Layer 6 of a small transformer language model trained on English Wikipedia (10 layers, counted from 0, width 128).
Take only the direct path to the model's output, skipping the later layers: a vector added to the residual stream pushes a token's score in proportion to its dot product with that token's output vector.

Output vectors of the tokens that the questions are about. A number n stands for n times 0.013.
"we": -13 34 -13 39 -6 -3 10 -27 -1 -8 -21 25 -8 -18 7 5 57 0 -54 23 -15 3 55 7 -15 -6 0 -8 33 36 -5 -1 17 23 26 -5 -11 -15 -10 34 36 16 10 -17 25 -7 -14 -18 -8 0 4 40 4 1 -14 -97 5 10 -9 -33 -8 5 4 -28 49 20 -11 -55 -22 -23 -4 -16 -39 17 -23 44 9 2 6 -32 -82 -7 -12 -15 -41 13 20 56 21 -15 2 11 -34 -12 -14 49 -47 35 -34 43 -37 19 -26 44 18 -28 9 -14 -50 48 80 1 48 -8 -13 30 -30 -47 -37 -34 -11 -6 21 3 33 13 24 -27
" University": 6 6 -5 44 12 -49 7 -69 0 22 1 2 -2 5 -6 -6 43 -26 -60 22 -6 -19 -18 64 5 -23 -3 -7 -5 -24 28 5 -46 37 -17 -24 -15 13 31 13 -15 18 32 -5 21 41 26 5 -17 13 -2 -9 23 9 -28 -35 32 -10 4 -38 -6 -19 19 30 20 27 22 17 -26 27 15 -1 14 21 5 19 42 48 4 -27 4 20 35 -10 2 26 25 -22 -4 -23 18 2 -22 -24 33 52 7 12 -11 36 44 69 -6 29 -16 32 -30 -12 -3 68 31 41 61 -12 27 52 33 -17 33 -16 -22 -33 16 62 27 -45 9 -21
" career": 31 13 58 54 22 -46 -8 -42 -1 -1 -29 5 39 -22 35 34 15 -34 5 -8 -22 21 32 19 -25 -3 26 -49 24 9 5 7 -35 45 13 5 -24 25 -42 51 7 -11 0 9 -2 -4 16 11 -52 32 -27 -29 14 -1 9 -75 36 -63 -6 24 -35 27 17 10 -44 17 -3 7 -25 29 8 38 22 58 -6 15 72 81 45 -40 -10 2 -57 -21 -11 61 66 61 -11 -56 78 14 -48 47 33 1 24 5 18 34 34 14 -19 10 -12 15 -2 -29 -28 38 62 4 72 -14 -14 62 43 1 -35 -12 -19 20 32 49 56 -15 59 -30
" known": 77 -38 -7 -6 16 12 4 -32 -1 1 -3 -34 -44 -35 6 20 30 29 -7 -1 -23 -20 5 35 21 -5 -6 -4 0 -20 5 37 -7 48 -22 0 -4 9 27 -13 -23 3 24 -38 40 1 38 5 9 45 -14 -46 15 3 22 -24 1 -26 -14 -34 -12 19 8 30 -52 28 -13 -7 9 -12 -33 13 1 36 -81 10 53 17 16 -2 2 -7 -24 -9 -14 33 21 -2 -8 21 -9 16 -37 17 13 23 21 -9 -23 58 -12 26 -10 18 -35 -27 -31 30 -61 -2 37 14 37 2 11 -6 -49 -5 8 1 -23 -17 -22 40 5 14 -2 5
"ch": -14 -1 1 -8 5 -25 28 -2 -1 0 8 53 7 -1 -37 19 27 33 -26 9 -8 21 44 8 -45 -19 46 3 13 -8 -36 -38 -14 -19 -24 -45 -9 10 14 -19 -4 -33 31 -9 15 -3 -1 51 35 43 -30 11 26 -2 21 -8 -6 -17 0 -11 -11 -2 -6 59 -4 11 -23 -5 -47 -17 31 2 1 -19 -6 32 -26 27 38 15 -31 -22 17 4 -20 -25 44 26 -50 -10 50 -5 -26 15 7 14 6 18 9 2 -43 22 -4 32 18 25 -10 17 -25 -31 16 -11 22 -22 9 6 36 -48 22 16 -11 30 20 -7 23 18 30 7
"us": -1 -18 -25 -24 -29 -1 31 -10 0 6 -14 54 2 3 -35 29 -20 -29 16 -6 -14 21 -60 -9 17 -34 -21 14 28 -29 45 6 15 10 -12 15 12 47 -18 -22 20 37 5 9 9 34 -5 -10 21 2 -4 -25 -40 5 -40 25 11 -21 -14 25 -3 4 -14 -14 -9 21 -23 14 -48 -11 22 7 14 1 -17 24 -28 30 12 -3 -14 36 13 -39 -18 -21 -7 49 7 26 -32 -21 -18 15 14 9 39 -8 -15 49 -20 51 -15 28 -55 -24 11 14 -16 -14 4 -4 31 -7 28 -16 2 -42 34 11 3 32 -21 -5 -14 19 -5 12
"ey": 16 16 -15 22 13 -32 -39 -16 -1 5 18 -26 27 13 -42 -18 37 -11 -35 -26 -59 60 29 -10 4 -31 14 -18 11 -6 41 10 35 -8 -21 34 4 51 -23 30 -3 -14 8 -2 22 -14 20 -33 -42 57 -34 5 -10 23 -23 -33 11 -15 -5 -4 15 -3 -14 -17 0 -23 -3 -20 45 -4 12 -14 -9 -12 -38 -25 -19 4 16 -32 18 3 32 36 -22 5 -8 -7 -27 21 12 -22 1 -43 15 17 5 1 -40 41 28 60 9 49 28 -59 22 -14 -31 -11 33 62 -14 -13 27 60 6 -77 45 0 -37 12 0 -5 -1 5 31 -8
"eg": 23 -2 -40 -5 7 -23 -20 -64 -1 10 -16 17 -13 -12 4 -16 16 -46 -27 14 -29 -13 24 18 -11 -41 32 12 26 -44 17 -2 3 32 -4 27 -28 -50 0 28 21 -5 -11 -23 5 19 18 19 -31 35 9 17 -7 -12 -1 19 -40 29 -26 -6 21 16 4 10 -35 -6 -20 9 24 50 -9 1 -52 24 -2 -39 -20 21 5 -14 -2 25 -4 18 -48 -31 44 27 6 -1 37 -23 -1 32 12 -2 7 9 20 27 15 5 -6 65 1 -53 13 -22 -35 17 66 58 29 -50 -40 29 -46 2 21 18 14 -25 -21 -19 15 23 17 -2

Output weights of attention head 1. The head adds the sum of these rows, row i times number i of z. A number n stands for n times 0.0077.
o0: 3 19 -4 9 -17 -7 -29 19 42 15 -23 -5 14 41 -2 33 30 -19 10 8 -23 -4 -8 13 -40 -52 12 0 41 21 -22 17 -76 -9 26 -12 -1 49 19 -47 19 -13 -22 -11 64 -20 -26 -18 -30 2 54 -41 15 -16 29 -35 46 -37 34 41 -26 -6 -32 24 -12 42 16 16 -15 -6 -17 -33 5 42 2 55 8 16 5 -34 -48 2 -22 25 -18 6 25 -24 -10 15 3 -37 8 31 20 6 38 -17 0 -20 -2 28 -22 -25 -20 -3 9 -3 -12 17 -6 52 20 -18 -13 20 21 2 -15 -8 -25 -1 -31 3 -9 -31 6 19
o1: 8 50 7 -60 -6 40 5 -2 23 -50 38 -32 6 27 -6 24 22 7 -14 -72 -23 -1 54 -54 22 13 22 -16 2 4 -39 -22 -39 -65 21 -14 32 1 -18 67 -19 -8 -19 -20 5 -42 24 -16 -21 -13 -13 -50 -6 76 -13 -31 4 -28 20 -13 51 -34 3 -2 4 5 13 18 17 40 7 -4 -19 -32 -5 20 -6 0 -4 -6 -9 74 -41 -8 7 -39 -46 -9 -43 28 -6 -28 25 -13 -51 -55 16 -33 29 0 63 18 54 10 25 -28 7 34 2 -27 4 0 40 -13 24 18 3 33 -2 -26 31 -31 2 -11 -4 30 5 12
o2: 40 0 -1 -14 32 59 -47 40 -36 24 12 -48 -22 -14 -31 36 34 -14 42 34 19 -7 1 -9 -12 -27 -39 54 19 6 11 38 55 -3 14 -16 0 31 25 -30 -23 9 7 26 46 -19 48 78 8 -30 -17 35 -6 27 -2 -19 -14 -18 60 -7 -23 -29 18 -31 20 16 15 -6 29 24 11 -7 13 -53 -8 46 0 -51 -35 20 49 -16 -7 -16 -38 9 -35 13 -24 -6 -11 15 -11 -10 12 28 -14 -20 -6 41 -21 16 39 5 29 13 -21 -17 -38 8 -20 67 -19 -12 32 6 27 -23 30 6 32 -27 -2 12 -2 7 17 14
o3: 28 6 29 -7 -6 -2 26 52 85 -7 15 -31 -31 -6 -10 4 -5 -5 -34 4 13 14 -11 52 -6 -54 -52 -27 -24 -30 -47 -8 43 -29 -13 2 2 -39 -26 -4 61 26 3 26 -22 18 -2 5 0 23 -16 30 44 -12 -41 -13 2 41 13 -45 0 -9 29 -54 -6 2 -32 11 -25 -8 -26 4 -20 8 -13 -13 -36 33 -15 -26 -61 1 1 18 15 -1 6 -73 49 14 -9 10 -25 7 -2 4 27 -24 21 -19 -33 -11 0 -44 -27 5 -25 -8 -9 58 -38 3 16 -10 -16 -15 11 20 -6 50 19 24 -51 -25 5 35 24 5
o4: 45 -26 3 42 -33 -7 -19 -17 -28 -9 4 10 -30 -35 19 -19 -21 -17 16 -11 -49 -17 20 -34 -31 15 18 24 -21 -4 18 -41 81 -16 2 -22 41 23 18 11 -2 -32 -23 12 31 16 12 -1 -16 -32 18 11 -11 -29 41 -1 10 23 -7 -9 26 -11 -9 57 21 -23 -13 29 25 17 20 24 17 11 6 -52 -11 5 33 41 6 -24 -32 -4 -3 16 8 -31 -31 22 2 9 25 60 -7 -38 10 8 -4 -37 55 -22 6 6 -27 16 -49 -5 -67 -24 -18 13 39 -19 -43 -51 -10 3 -21 50 -9 19 -33 65 17 -6 42 30
o5: -25 -12 -39 -41 28 19 28 50 -35 -3 26 -8 -26 -7 -19 -14 15 -18 -15 28 14 20 8 -48 8 -8 -38 -32 34 -31 -10 20 30 18 -7 11 46 -32 23 3 7 -1 -1 71 -2 -2 10 -15 -28 -16 -3 -11 11 47 20 17 50 -58 -23 27 -5 -35 43 -27 61 7 2 -30 21 -10 -6 20 34 -21 27 0 0 4 26 -7 29 15 -19 23 -26 -28 23 43 91 0 -49 12 -8 -33 20 -6 14 -37 18 -47 -17 -22 -39 -48 47 -43 -8 19 8 44 -46 13 -22 -10 33 37 -4 -6 -4 -13 -36 8 -13 16 -47 -3 -13 -6
o6: -11 41 1 -3 2 53 35 7 10 -14 29 15 -42 38 5 -12 19 -6 -24 20 -49 18 -2 -6 -3 23 -12 -1 24 15 -33 -32 36 -19 34 -27 36 -16 -6 22 21 3 40 -17 -6 20 -40 36 32 7 21 41 22 3 -26 -2 23 -5 -52 -30 0 -9 0 -25 3 -19 10 52 -19 39 27 12 -17 4 7 30 11 -8 5 -19 20 13 -26 -15 -16 -7 48 54 25 -8 6 37 13 -14 2 7 -4 -43 14 2 -22 42 5 0 7 -26 22 15 12 35 0 65 -34 9 36 -30 30 3 29 7 13 -37 -21 22 25 27 34 -18
o7: 13 -24 -11 22 -44 23 19 5 39 -34 -51 2 25 -3 12 -28 -22 -9 2 -16 8 -14 -13 -32 34 6 -9 16 9 30 22 21 6 -28 13 15 47 20 16 -18 33 -19 -26 -59 9 47 16 1 1 85 21 28 -20 -10 -31 34 -28 26 -41 1 17 15 -50 6 -20 -24 -34 23 3 -20 42 -39 3 30 3 -30 3 -83 4 -1 27 5 11 35 -21 -3 -23 -7 -20 14 -4 -17 0 33 28 -12 12 53 -4 -6 52 19 -47 17 0 -11 -44 -5 -28 -26 8 17 -16 1 11 -9 -41 -34 8 5 -30 -38 -39 10 -56 -9 8 -22
o8: 33 -43 10 -46 22 -10 19 10 2 -3 8 7 -64 -7 -36 5 24 4 0 -24 17 45 -11 44 28 21 45 -13 13 18 38 -14 -44 -31 29 8 -50 26 24 -45 22 9 -42 -10 -66 14 26 -66 30 49 -31 7 57 28 2 -48 21 -21 26 18 -84 42 37 38 8 11 -35 9 12 34 31 55 -9 -11 12 16 2 36 9 -5 -14 13 1 14 3 49 -20 16 -31 -28 -49 3 -4 -12 -34 43 20 -31 -16 33 21 -7 0 -10 -27 -5 40 -8 -33 -38 69 -45 -7 23 18 3 -35 -7 18 25 -24 -28 -20 15 -13 22 -1 -4
o9: -20 8 16 20 -10 -5 -7 -26 -8 6 -14 -16 1 -24 13 37 8 6 -52 -37 -16 -35 32 -18 39 -24 45 18 41 -22 -18 -2 -40 20 -41 17 -5 38 47 32 22 -14 38 -30 -32 -52 13 -2 -34 22 7 40 8 5 -12 15 -21 5 -14 -18 -14 9 -27 -68 22 -7 18 43 -6 -9 -6 2 7 -51 21 21 5 2 26 -2 -24 -46 6 51 -17 -29 -44 36 38 -7 23 -4 44 1 -16 23 11 -1 5 -59 12 30 6 3 9 1 6 -46 15 20 -11 -8 5 30 -2 -9 -15 -1 14 -8 58 20 10 6 -35 40 23 2
o10: 44 -12 3 28 22 18 -10 -28 -62 37 11 20 14 -77 -21 -1 29 23 13 -54 13 20 6 20 8 -16 1 2 -8 -32 -14 -15 46 -11 15 32 7 -26 10 69 -36 17 0 37 -16 15 -8 -17 -9 26 -23 -24 -17 -18 -13 -20 19 37 13 2 -10 -39 9 -22 9 -32 74 16 15 47 -5 47 47 2 32 -2 3 22 -32 40 -17 40 11 -23 27 71 7 -9 -47 5 7 -2 -38 -3 24 -21 9 -35 11 37 -17 -2 4 -9 -6 33 -5 9 -49 -15 -39 32 -15 32 -25 -2 44 -2 49 16 -23 -24 -34 -8 10 2 36 -18
o11: -19 -39 8 25 -22 -67 -26 10 49 28 -17 0 3 23 -3 24 -68 -24 -8 -10 9 -31 13 -21 8 3 39 -20 -8 -22 -23 -19 47 16 -6 -12 28 -15 8 -19 8 8 0 34 -8 8 -2 9 -67 -15 49 -18 -7 10 10 -56 19 -15 19 9 -31 14 23 28 15 61 -34 28 -23 4 -27 12 28 -12 48 -44 -45 29 19 -22 -1 -14 1 40 -23 29 -24 -49 38 -5 65 5 -6 -34 20 -25 3 9 -13 -5 20 31 -38 30 9 -16 -21 -11 23 -10 -16 25 -21 -12 -68 6 -7 11 10 15 49 23 -17 -21 29 31 2 -21
o12: 68 -69 21 -8 -32 3 -10 44 9 5 -13 -20 79 45 -11 -54 7 -29 -48 34 43 25 -15 -27 25 6 15 1 34 15 -25 -15 20 -7 38 -55 40 39 -4 4 -26 23 -41 -1 36 -33 -8 56 -47 -42 -10 -35 -8 -36 -36 31 24 0 -21 10 30 -62 -15 -14 16 10 20 6 18 -22 3 -21 31 -8 19 -11 -14 14 -10 -2 -10 16 7 -50 35 -37 18 14 -14 -3 -3 -27 2 -1 21 -16 -30 -50 -7 -16 -4 7 27 -7 60 60 -4 -4 -40 26 40 6 18 35 23 29 2 22 -41 -44 -14 19 50 21 -8 -6 -9 -3
o13: -37 47 -11 9 -10 -47 14 -1 46 -5 39 36 -40 -50 -71 12 15 48 -18 -8 26 -23 18 41 -24 24 -13 -16 -31 -19 -52 -1 -11 25 26 -23 -17 -17 20 -9 -9 -27 38 -7 -1 39 -15 -38 -1 23 5 -35 10 -22 5 -20 13 -2 -17 -23 70 21 76 16 -1 -14 71 30 32 60 2 -1 24 -61 17 9 -57 -12 16 22 -12 -42 -48 9 11 31 -21 -10 0 -1 51 -18 -4 20 14 -40 -14 -14 -7 -21 -2 -18 -7 -45 -23 16 -7 -1 -11 43 10 -7 -7 -11 13 33 8 -19 9 17 0 -11 -26 9 -26 -2 42 6
o14: -36 -5 -5 27 1 -30 -23 -24 9 44 18 18 -20 -3 -37 49 20 -31 32 6 15 -22 -56 3 21 -14 0 9 41 -7 34 -11 -20 0 22 -12 38 24 4 39 33 -18 0 -31 47 10 2 9 -47 -31 -8 -13 -25 1 -20 28 1 -40 -16 -12 38 12 10 -26 23 -17 22 -10 7 -4 -5 -36 9 -20 0 -17 -12 -17 24 1 19 -35 3 15 -7 -6 -16 11 -77 -26 -13 -17 32 -1 57 17 -46 18 16 18 39 1 -10 -3 1 -5 14 -12 37 13 -31 39 15 -14 -21 -26 -33 -34 9 9 -30 0 -11 -19 -1 25 41 14
o15: -1 -16 -22 -18 -47 -9 16 -8 38 -12 -55 5 -5 18 4 12 -28 1 9 33 -4 -5 22 -17 -18 -6 19 21 23 -12 -8 -48 -20 11 11 -9 -44 -17 -10 27 -12 -25 11 -40 -24 21 31 51 -12 14 -65 -58 46 -39 28 -29 6 -23 -8 25 10 27 23 85 -2 38 -63 27 -52 -11 -26 -2 17 26 -36 19 28 -24 -5 -16 -7 13 46 5 40 8 -31 43 -22 3 -5 -48 -52 34 0 12 -31 23 34 -22 29 16 -24 3 -45 42 15 -9 1 3 -9 -36 28 -53 11 -17 -48 37 12 35 -7 -9 9 -11 56 19 31 22
o16: 13 -43 -2 7 9 13 -10 24 71 -19 25 28 -27 -20 17 -36 -36 4 40 17 -11 -13 -10 -15 -42 -11 -15 35 7 22 -25 1 25 -12 20 -42 33 -17 31 -16 -12 -5 7 -15 8 26 93 48 -34 -27 7 -28 -55 37 -64 9 -37 -15 0 1 5 -30 21 11 37 -36 -27 -58 29 8 -5 -1 18 -4 63 3 14 10 -26 -5 -8 28 24 -40 28 -9 -14 41 -22 12 10 -43 -62 2 33 -1 2 61 -6 14 -57 -54 -51 -12 -10 12 -6 48 5 0 -10 17 2 31 9 -11 25 -26 19 -6 18 -23 -20 20 8 -26 3 43
o17: 5 -17 -14 -17 -8 5 0 -20 -11 23 -25 -32 0 -15 19 -5 -7 -13 -2 -22 32 -12 9 21 30 -21 -51 -7 -26 -21 -6 -8 -10 52 -60 15 -2 -28 15 8 -11 20 -26 -13 -8 33 4 -45 -5 13 9 -62 -3 -27 -24 6 -18 23 7 13 -8 -8 18 56 -56 -24 -13 14 6 -3 -5 5 4 9 5 10 -31 39 2 -11 0 2 -4 18 22 -40 6 -1 25 -4 45 50 -6 42 -16 28 10 36 4 27 18 10 -20 -10 42 3 16 67 12 8 22 -16 50 -23 -61 -33 2 -6 -15 1 -1 23 23 -32 -44 -34 36 -11
o18: 8 -6 -12 -39 -7 -41 -4 26 -45 -11 -51 -50 -51 15 -4 -7 67 -1 -39 -8 29 11 21 -6 -58 -7 -18 -29 -1 -18 -21 20 -24 -3 -1 1 -23 36 22 -44 -30 70 -11 -31 34 10 2 -6 2 -23 -3 -32 17 -44 4 -11 -15 51 -18 -21 36 -28 -23 16 -14 58 -21 10 -9 27 -29 16 -39 -30 -45 24 26 -32 4 14 -12 -4 -11 -3 -12 -10 10 -60 -38 -5 14 -24 -14 1 16 -8 48 26 -13 31 12 42 28 37 -59 12 -2 41 10 17 -26 -30 6 -47 -3 9 -8 2 23 -30 -22 -14 24 -10 13 -38 -35 17
o19: -2 23 -35 -3 -31 4 -23 31 6 -34 -27 26 28 4 12 22 5 -21 41 -5 38 -41 1 9 2 -19 36 23 -23 -36 -60 8 -19 34 0 -59 -51 26 4 15 -36 8 7 -14 47 -13 1 15 -13 2 -8 -29 -25 11 -31 21 5 -18 -20 13 26 -27 -10 20 -7 -39 -25 -55 8 47 2 3 -14 7 69 34 24 -14 20 28 12 -45 43 -17 25 -11 -20 -4 -21 8 -25 -18 -11 24 4 -57 -24 -42 -32 -8 36 37 19 23 9 84 7 18 -4 -9 -23 -9 -25 -24 6 -55 15 -28 -65 -47 -13 4 -15 45 67 -28 -11 -32
o20: 5 19 11 17 12 2 18 7 -9 15 8 -4 -17 -7 31 -9 -16 -41 13 -34 -10 21 6 -9 19 8 31 -19 30 -16 -5 -5 -28 15 41 10 -9 28 34 22 -25 -4 4 12 37 11 11 -28 31 33 13 -1 25 9 34 76 -14 20 -2 12 -24 -20 12 -1 -18 18 -11 -3 40 23 -36 -16 17 17 -23 6 26 -10 20 32 -15 0 -10 -15 -20 -32 13 21 21 -21 -8 -35 6 -16 -7 30 37 36 20 8 4 -2 20 27 -18 7 -16 -19 18 -56 9 42 12 -1 -23 26 48 26 -22 42 -26 -23 24 4 27 -11 -39 -8
o21: -48 20 3 -22 -20 -24 -12 5 36 -23 40 -36 -5 -4 27 36 7 26 -5 -30 7 23 -33 9 -45 15 5 -26 3 35 -22 5 -33 3 56 -22 -21 8 -58 -9 -33 17 5 -33 -17 -24 -18 -1 -17 48 14 -3 -20 -18 7 40 -8 -33 -38 11 -30 20 -19 5 25 -39 19 -11 16 -15 -18 -1 6 2 9 -22 11 -10 -57 -1 -24 -4 32 -31 -11 -31 12 9 2 44 35 -9 -30 -53 -8 -26 0 -32 -28 -39 -43 -18 11 -13 -10 -13 -2 -50 4 -7 34 -13 -38 1 16 47 -13 -12 19 -1 -5 -19 6 -3 27 -27 31 26
o22: 18 -19 44 -12 26 -7 -41 -5 11 -56 -29 2 15 40 11 4 -40 24 -44 16 -52 -15 45 -23 -11 0 65 5 -5 72 21 -52 -80 40 11 14 1 -3 -19 -8 14 -6 29 -43 26 34 48 -5 -27 41 -37 -11 27 17 -48 5 27 -37 -2 -33 -23 -18 5 -25 -6 14 0 -29 3 36 10 10 -11 -11 28 -11 32 7 -23 -33 -11 29 -2 -11 -16 -19 -40 66 37 -19 0 -23 -33 6 -19 11 9 -36 -7 6 -41 32 9 6 -7 -5 -20 12 -13 -33 34 -2 15 1 7 -71 -27 -20 -22 20 -13 7 8 -15 0 -3 14 0
o23: -56 34 5 8 -24 -7 17 30 -39 -5 -18 35 -18 -27 22 -6 -4 -71 -6 14 -21 19 12 42 -23 -29 -14 2 -47 21 24 -5 -26 -23 7 7 -7 -27 -14 -15 -2 20 -8 50 15 20 -32 12 -18 14 9 8 38 -24 1 -7 -35 6 -35 7 -4 -9 -2 -48 -17 60 -6 -19 -42 -31 -34 -21 26 15 -19 -31 -39 -6 -3 22 -38 16 0 -24 -21 14 18 -33 -4 -16 -14 1 -25 10 19 -1 -18 67 -73 -36 -10 -67 -16 17 14 42 23 -20 34 32 4 -9 -40 -29 -10 51 -1 52 -26 26 -50 -1 -15 4 -37 -27 -21 -24
o24: -17 -50 -9 -20 -64 -28 -9 5 83 -2 -2 -18 14 9 24 19 11 22 23 -52 6 -12 -8 9 -34 20 -44 -41 -22 6 8 47 26 19 -45 -72 -32 29 33 -52 -8 -12 26 -5 -6 5 -18 28 1 -28 7 9 -4 40 -5 -3 -31 -1 -31 33 -35 14 -12 14 -13 36 -8 20 -12 31 6 -20 -11 19 -44 0 10 32 30 43 0 -9 -15 14 24 -36 2 0 6 14 37 7 17 -4 -9 2 -20 4 -17 47 43 5 1 -28 31 -11 15 -40 7 10 -24 -15 23 38 -34 -1 -40 -5 -18 33 -12 4 -26 -50 11 -10 -19 11
o25: -51 -46 38 -2 -37 -1 47 -21 41 -15 -40 0 -16 11 57 -13 -1 -26 -17 3 52 -7 -34 -25 33 -43 -11 -6 2 0 1 20 2 -15 14 53 -7 38 41 -25 -42 -57 -32 -23 20 33 -24 -11 26 4 -17 17 -39 -21 24 -17 -14 40 17 -23 -7 -28 -32 -21 9 9 -12 12 -5 -9 -26 -14 1 17 10 -65 5 -50 -22 16 -53 -12 32 40 10 0 28 -11 -17 6 26 -17 9 -13 1 -36 15 10 34 -23 -7 5 -15 -28 -61 -59 12 -31 5 22 35 -3 -76 -25 15 -13 30 19 -16 43 -32 31 0 3 15 -2 -22 -29
o26: 12 -21 -4 -10 13 -29 10 -9 -47 -22 -21 -41 14 9 14 21 -11 -32 -33 -22 46 -20 -11 -18 30 -46 -5 15 3 -43 -28 -8 -60 -5 -11 -7 44 -1 -47 -15 42 -35 -5 -30 15 -23 -1 9 4 40 13 -56 21 -20 -46 22 32 13 -33 46 -5 -38 -10 30 5 7 -44 -37 30 -13 -34 -18 15 30 10 -19 17 -8 7 -5 -10 9 -3 20 -13 -22 12 -82 49 25 11 5 2 0 26 -19 9 -15 2 34 40 12 -16 2 2 57 31 14 13 -31 10 5 6 -19 2 -4 13 64 -20 -29 55 2 23 42 -1 18 6 -27
o27: 18 -35 -12 9 16 24 10 -17 1 12 30 -34 -17 -2 -4 -45 15 17 -17 -20 -18 6 -35 -34 14 -51 33 56 -61 7 13 -26 24 -60 -25 -3 15 43 -31 -14 -42 26 18 -3 41 17 -15 -5 6 8 -1 -27 -12 -53 -19 -9 17 42 -9 -37 39 -46 26 21 -21 5 15 12 -10 -46 54 -2 -4 1 -17 -28 -59 -4 6 6 11 21 -18 -15 -9 12 -3 37 -17 -10 30 13 -16 37 4 -27 -29 -16 1 -26 6 40 -3 -30 10 -34 -23 -7 -5 23 -24 -21 14 -37 33 -23 -24 13 10 25 -6 -1 -29 -19 -2 -30 19 17
o28: 10 -12 -1 32 -3 -37 23 9 41 -50 -22 -14 -67 30 -35 -19 -17 18 23 -19 10 4 6 47 -6 10 11 27 -14 3 34 -30 -39 5 9 -34 -7 -2 43 33 58 -17 49 -28 11 10 -28 -6 -11 28 1 -6 4 13 9 -30 23 11 2 -13 9 11 6 -4 -4 -36 -47 -20 -30 39 47 -15 0 -28 -9 -22 32 -3 -8 -6 50 13 6 -1 -40 27 -24 -18 -14 -1 6 -22 37 1 7 -3 23 -18 10 -6 10 6 8 40 37 5 15 -9 -8 -13 14 19 -7 -17 16 -42 9 23 44 -16 -5 23 1 -41 27 -4 -3 47
o29: -8 11 -7 -8 -20 5 31 12 22 15 18 -10 9 8 -25 6 27 -4 4 -60 18 7 19 -22 7 10 -13 1 5 -12 32 28 1 10 -18 12 -20 54 -16 -13 4 -19 7 -21 16 1 -14 4 -13 32 7 -11 4 -43 12 -26 -32 36 43 -2 -25 18 -29 16 -14 -4 7 -18 5 -15 -6 14 8 -9 -18 -11 19 -2 -7 9 -12 32 -5 28 -7 -15 -5 -9 -19 -12 26 3 21 -29 24 8 26 -37 42 32 41 5 4 -8 -1 38 -3 -31 -16 6 15 -4 -11 2 -15 4 -35 -21 59 0 -89 -1 7 -8 -17 -16 -40 7
o30: -12 -27 -4 18 -20 -12 67 -37 6 23 23 10 1 -30 -5 -15 32 9 28 -31 8 -2 -7 24 10 -27 -1 12 -9 7 52 29 -4 -30 61 14 -43 36 16 5 -8 49 23 5 -36 18 19 -24 -7 -3 -31 -14 -22 17 -6 8 32 18 -24 -3 -28 66 33 43 -34 19 -48 5 -19 -30 20 33 -34 -39 10 -26 -24 -3 0 8 22 -16 19 -7 -3 10 -14 20 6 28 17 -36 -37 -9 -22 12 62 -2 49 2 -2 7 2 -33 5 -12 -22 11 9 7 -7 26 -31 13 -3 71 -8 -14 11 84 -39 9 15 -57 31 4 0 -24
o31: -95 -11 41 -15 3 13 37 -23 -3 5 -6 -6 -16 19 17 -19 -69 54 -24 20 0 37 -17 -66 25 10 -8 2 44 4 -5 -15 -53 4 26 59 0 -16 51 -26 19 -26 -68 -4 3 -10 20 -16 17 13 9 -68 19 27 6 -30 35 -25 9 -40 21 36 20 60 5 3 -10 23 13 32 -20 55 2 -11 -9 -49 -29 0 6 1 60 -22 22 46 -16 -29 1 26 -25 29 -8 -36 15 52 13 -8 -28 33 -24 -54 18 -13 -44 -3 -24 -74 30 53 18 1 -11 -11 20 -19 8 -21 11 -23 18 5 -50 -12 51 -13 4 -4 -14 45

Each question shows a token from some text and the vector z that the head gathered there. A number n stands for n times 0.029.

"1": -5 0 1 7 -24 -13 -12 -6 18 -6 14 -5 -5 3 -8 13 -6 14 -15 -6 10 -18 -3 -6 0 10 5 13 -3 0 14 -1
Which two tokens does it push up most, strongest first? " known", " career"

"land": -5 27 18 25 0 -2 10 28 -1 -10 9 -15 11 16 -3 0 14 -17 -11 13 11 -20 6 -14 -9 10 1 18 -3 -2 15 -18
Which three tokens does it push up most, strongest first? "ey", "us", " known"

"ors": -12 13 -2 11 -5 -8 -8 12 2 -23 -12 9 -3 13 7 10 23 -11 -7 14 -5 -1 -5 11 1 4 -5 9 -13 9 12 8
Which of these tokens does it push down most? " career"

".\n\n": -9 29 12 44 12 -12 10 -2 -6 -9 3 2 -3 8 2 34 2 -4 4 9 -12 -12 14 0 -16 10 -2 9 11 -15 10 -4
Which three tokens does it push up most, strongest first? "ch", "eg", " known"

" H": 1 2 6 3 2 -7 2 5 -8 0 1 -3 4 -8 2 -9 7 -4 -23 -2 8 -5 3 -10 4 3 -6 -6 -10 -18 10 4
Which of these tokens does it push down most? " University"

"ull": -5 1 -3 2 -4 -5 -2 6 -7 -8 -1 5 12 -8 -7 5 8 0 -21 5 3 -7 4 -8 -2 7 -3 -3 -6 -4 8 7
Which of these tokens does it push down most? " University"

"oy": 9 -1 5 5 -23 16 -6 7 -13 -7 13 0 14 4 2 10 3 -5 -16 5 -4 -12 -12 -9 -15 3 14 18 -2 -5 6 1
Which three tokens does it push up most, strongest first? "us", " University", "ey"

"|": -9 55 -7 37 35 -30 -3 -18 -14 2 8 16 -24 0 3 44 25 21 12 3 -26 7 -6 3 -20 15 3 -4 5 -2 -2 -11
Which three tokens does it push up most, strongest first? "eg", "ch", " career"

"ose": -1 -10 5 5 -8 2 15 -7 9 5 -8 -8 11 4 -4 2 0 3 -8 0 2 -4 5 -3 11 -5 1 10 15 -21 6 -7
Which three tokens does it push up most, strongest first? "we", "ch", " University"

"on": 2 18 7 1 -13 -13 -7 7 -10 -6 14 0 13 5 5 20 1 3 4 3 6 12 -3 -8 -4 17 6 10 2 7 1 6
Which of these tokens does it push up most? "ey"

"ou": -2 24 3 7 -11 -2 5 16 -8 -9 3 -4 -14 5 -1 4 18 -11 -13 15 -7 -2 6 -1 0 13 8 -1 5 12 2 -7
Which of these tokens does it push up most? "ey"

"er": 4 -20 17 0 -13 1 3 4 -7 4 15 4 14 7 3 0 -4 -5 -8 8 -8 -3 -3 -2 10 2 13 -1 7 -21 -4 3
Which of these tokens does it push up most? " University"

"le": -1 -4 14 -2 -11 -4 -7 5 -16 -4 14 -1 5 10 0 12 0 0 -5 2 6 9 -4 -6 2 12 1 -7 0 7 -2 6
Which of these tokens does it push up most? " University"

"\n": 4 -10 4 8 -3 2 2 -8 -2 -13 21 -8 13 5 8 -1 -10 16 -19 4 8 -20 3 9 0 -3 0 7 -9 -2 8 -5
Which three tokens does it push up most, strongest first? " career", " University", "us"

",": 7 -6 8 14 -30 -8 -19 2 2 6 -4 -7 -4 -2 -6 7 5 2 -11 -6 6 -9 -9 3 11 10 -6 6 -6 4 14 -11
Which of these tokens does it push up most? "us"

"ar": -5 10 0 7 -16 5 0 -3 -7 -13 7 3 -4 -10 -5 19 10 2 -7 10 2 0 -4 4 -3 -2 11 18 -1 -8 20 14
Which of these tokens does it push up most? "us"

"2": 14 -26 35 -2 -31 18 5 -10 11 -12 21 -10 -2 24 -11 -11 -2 -12 -14 -37 -10 -3 -3 9 7 9 -4 -25 -9 -3 -6 2
Which of these tokens does it push up most? "we"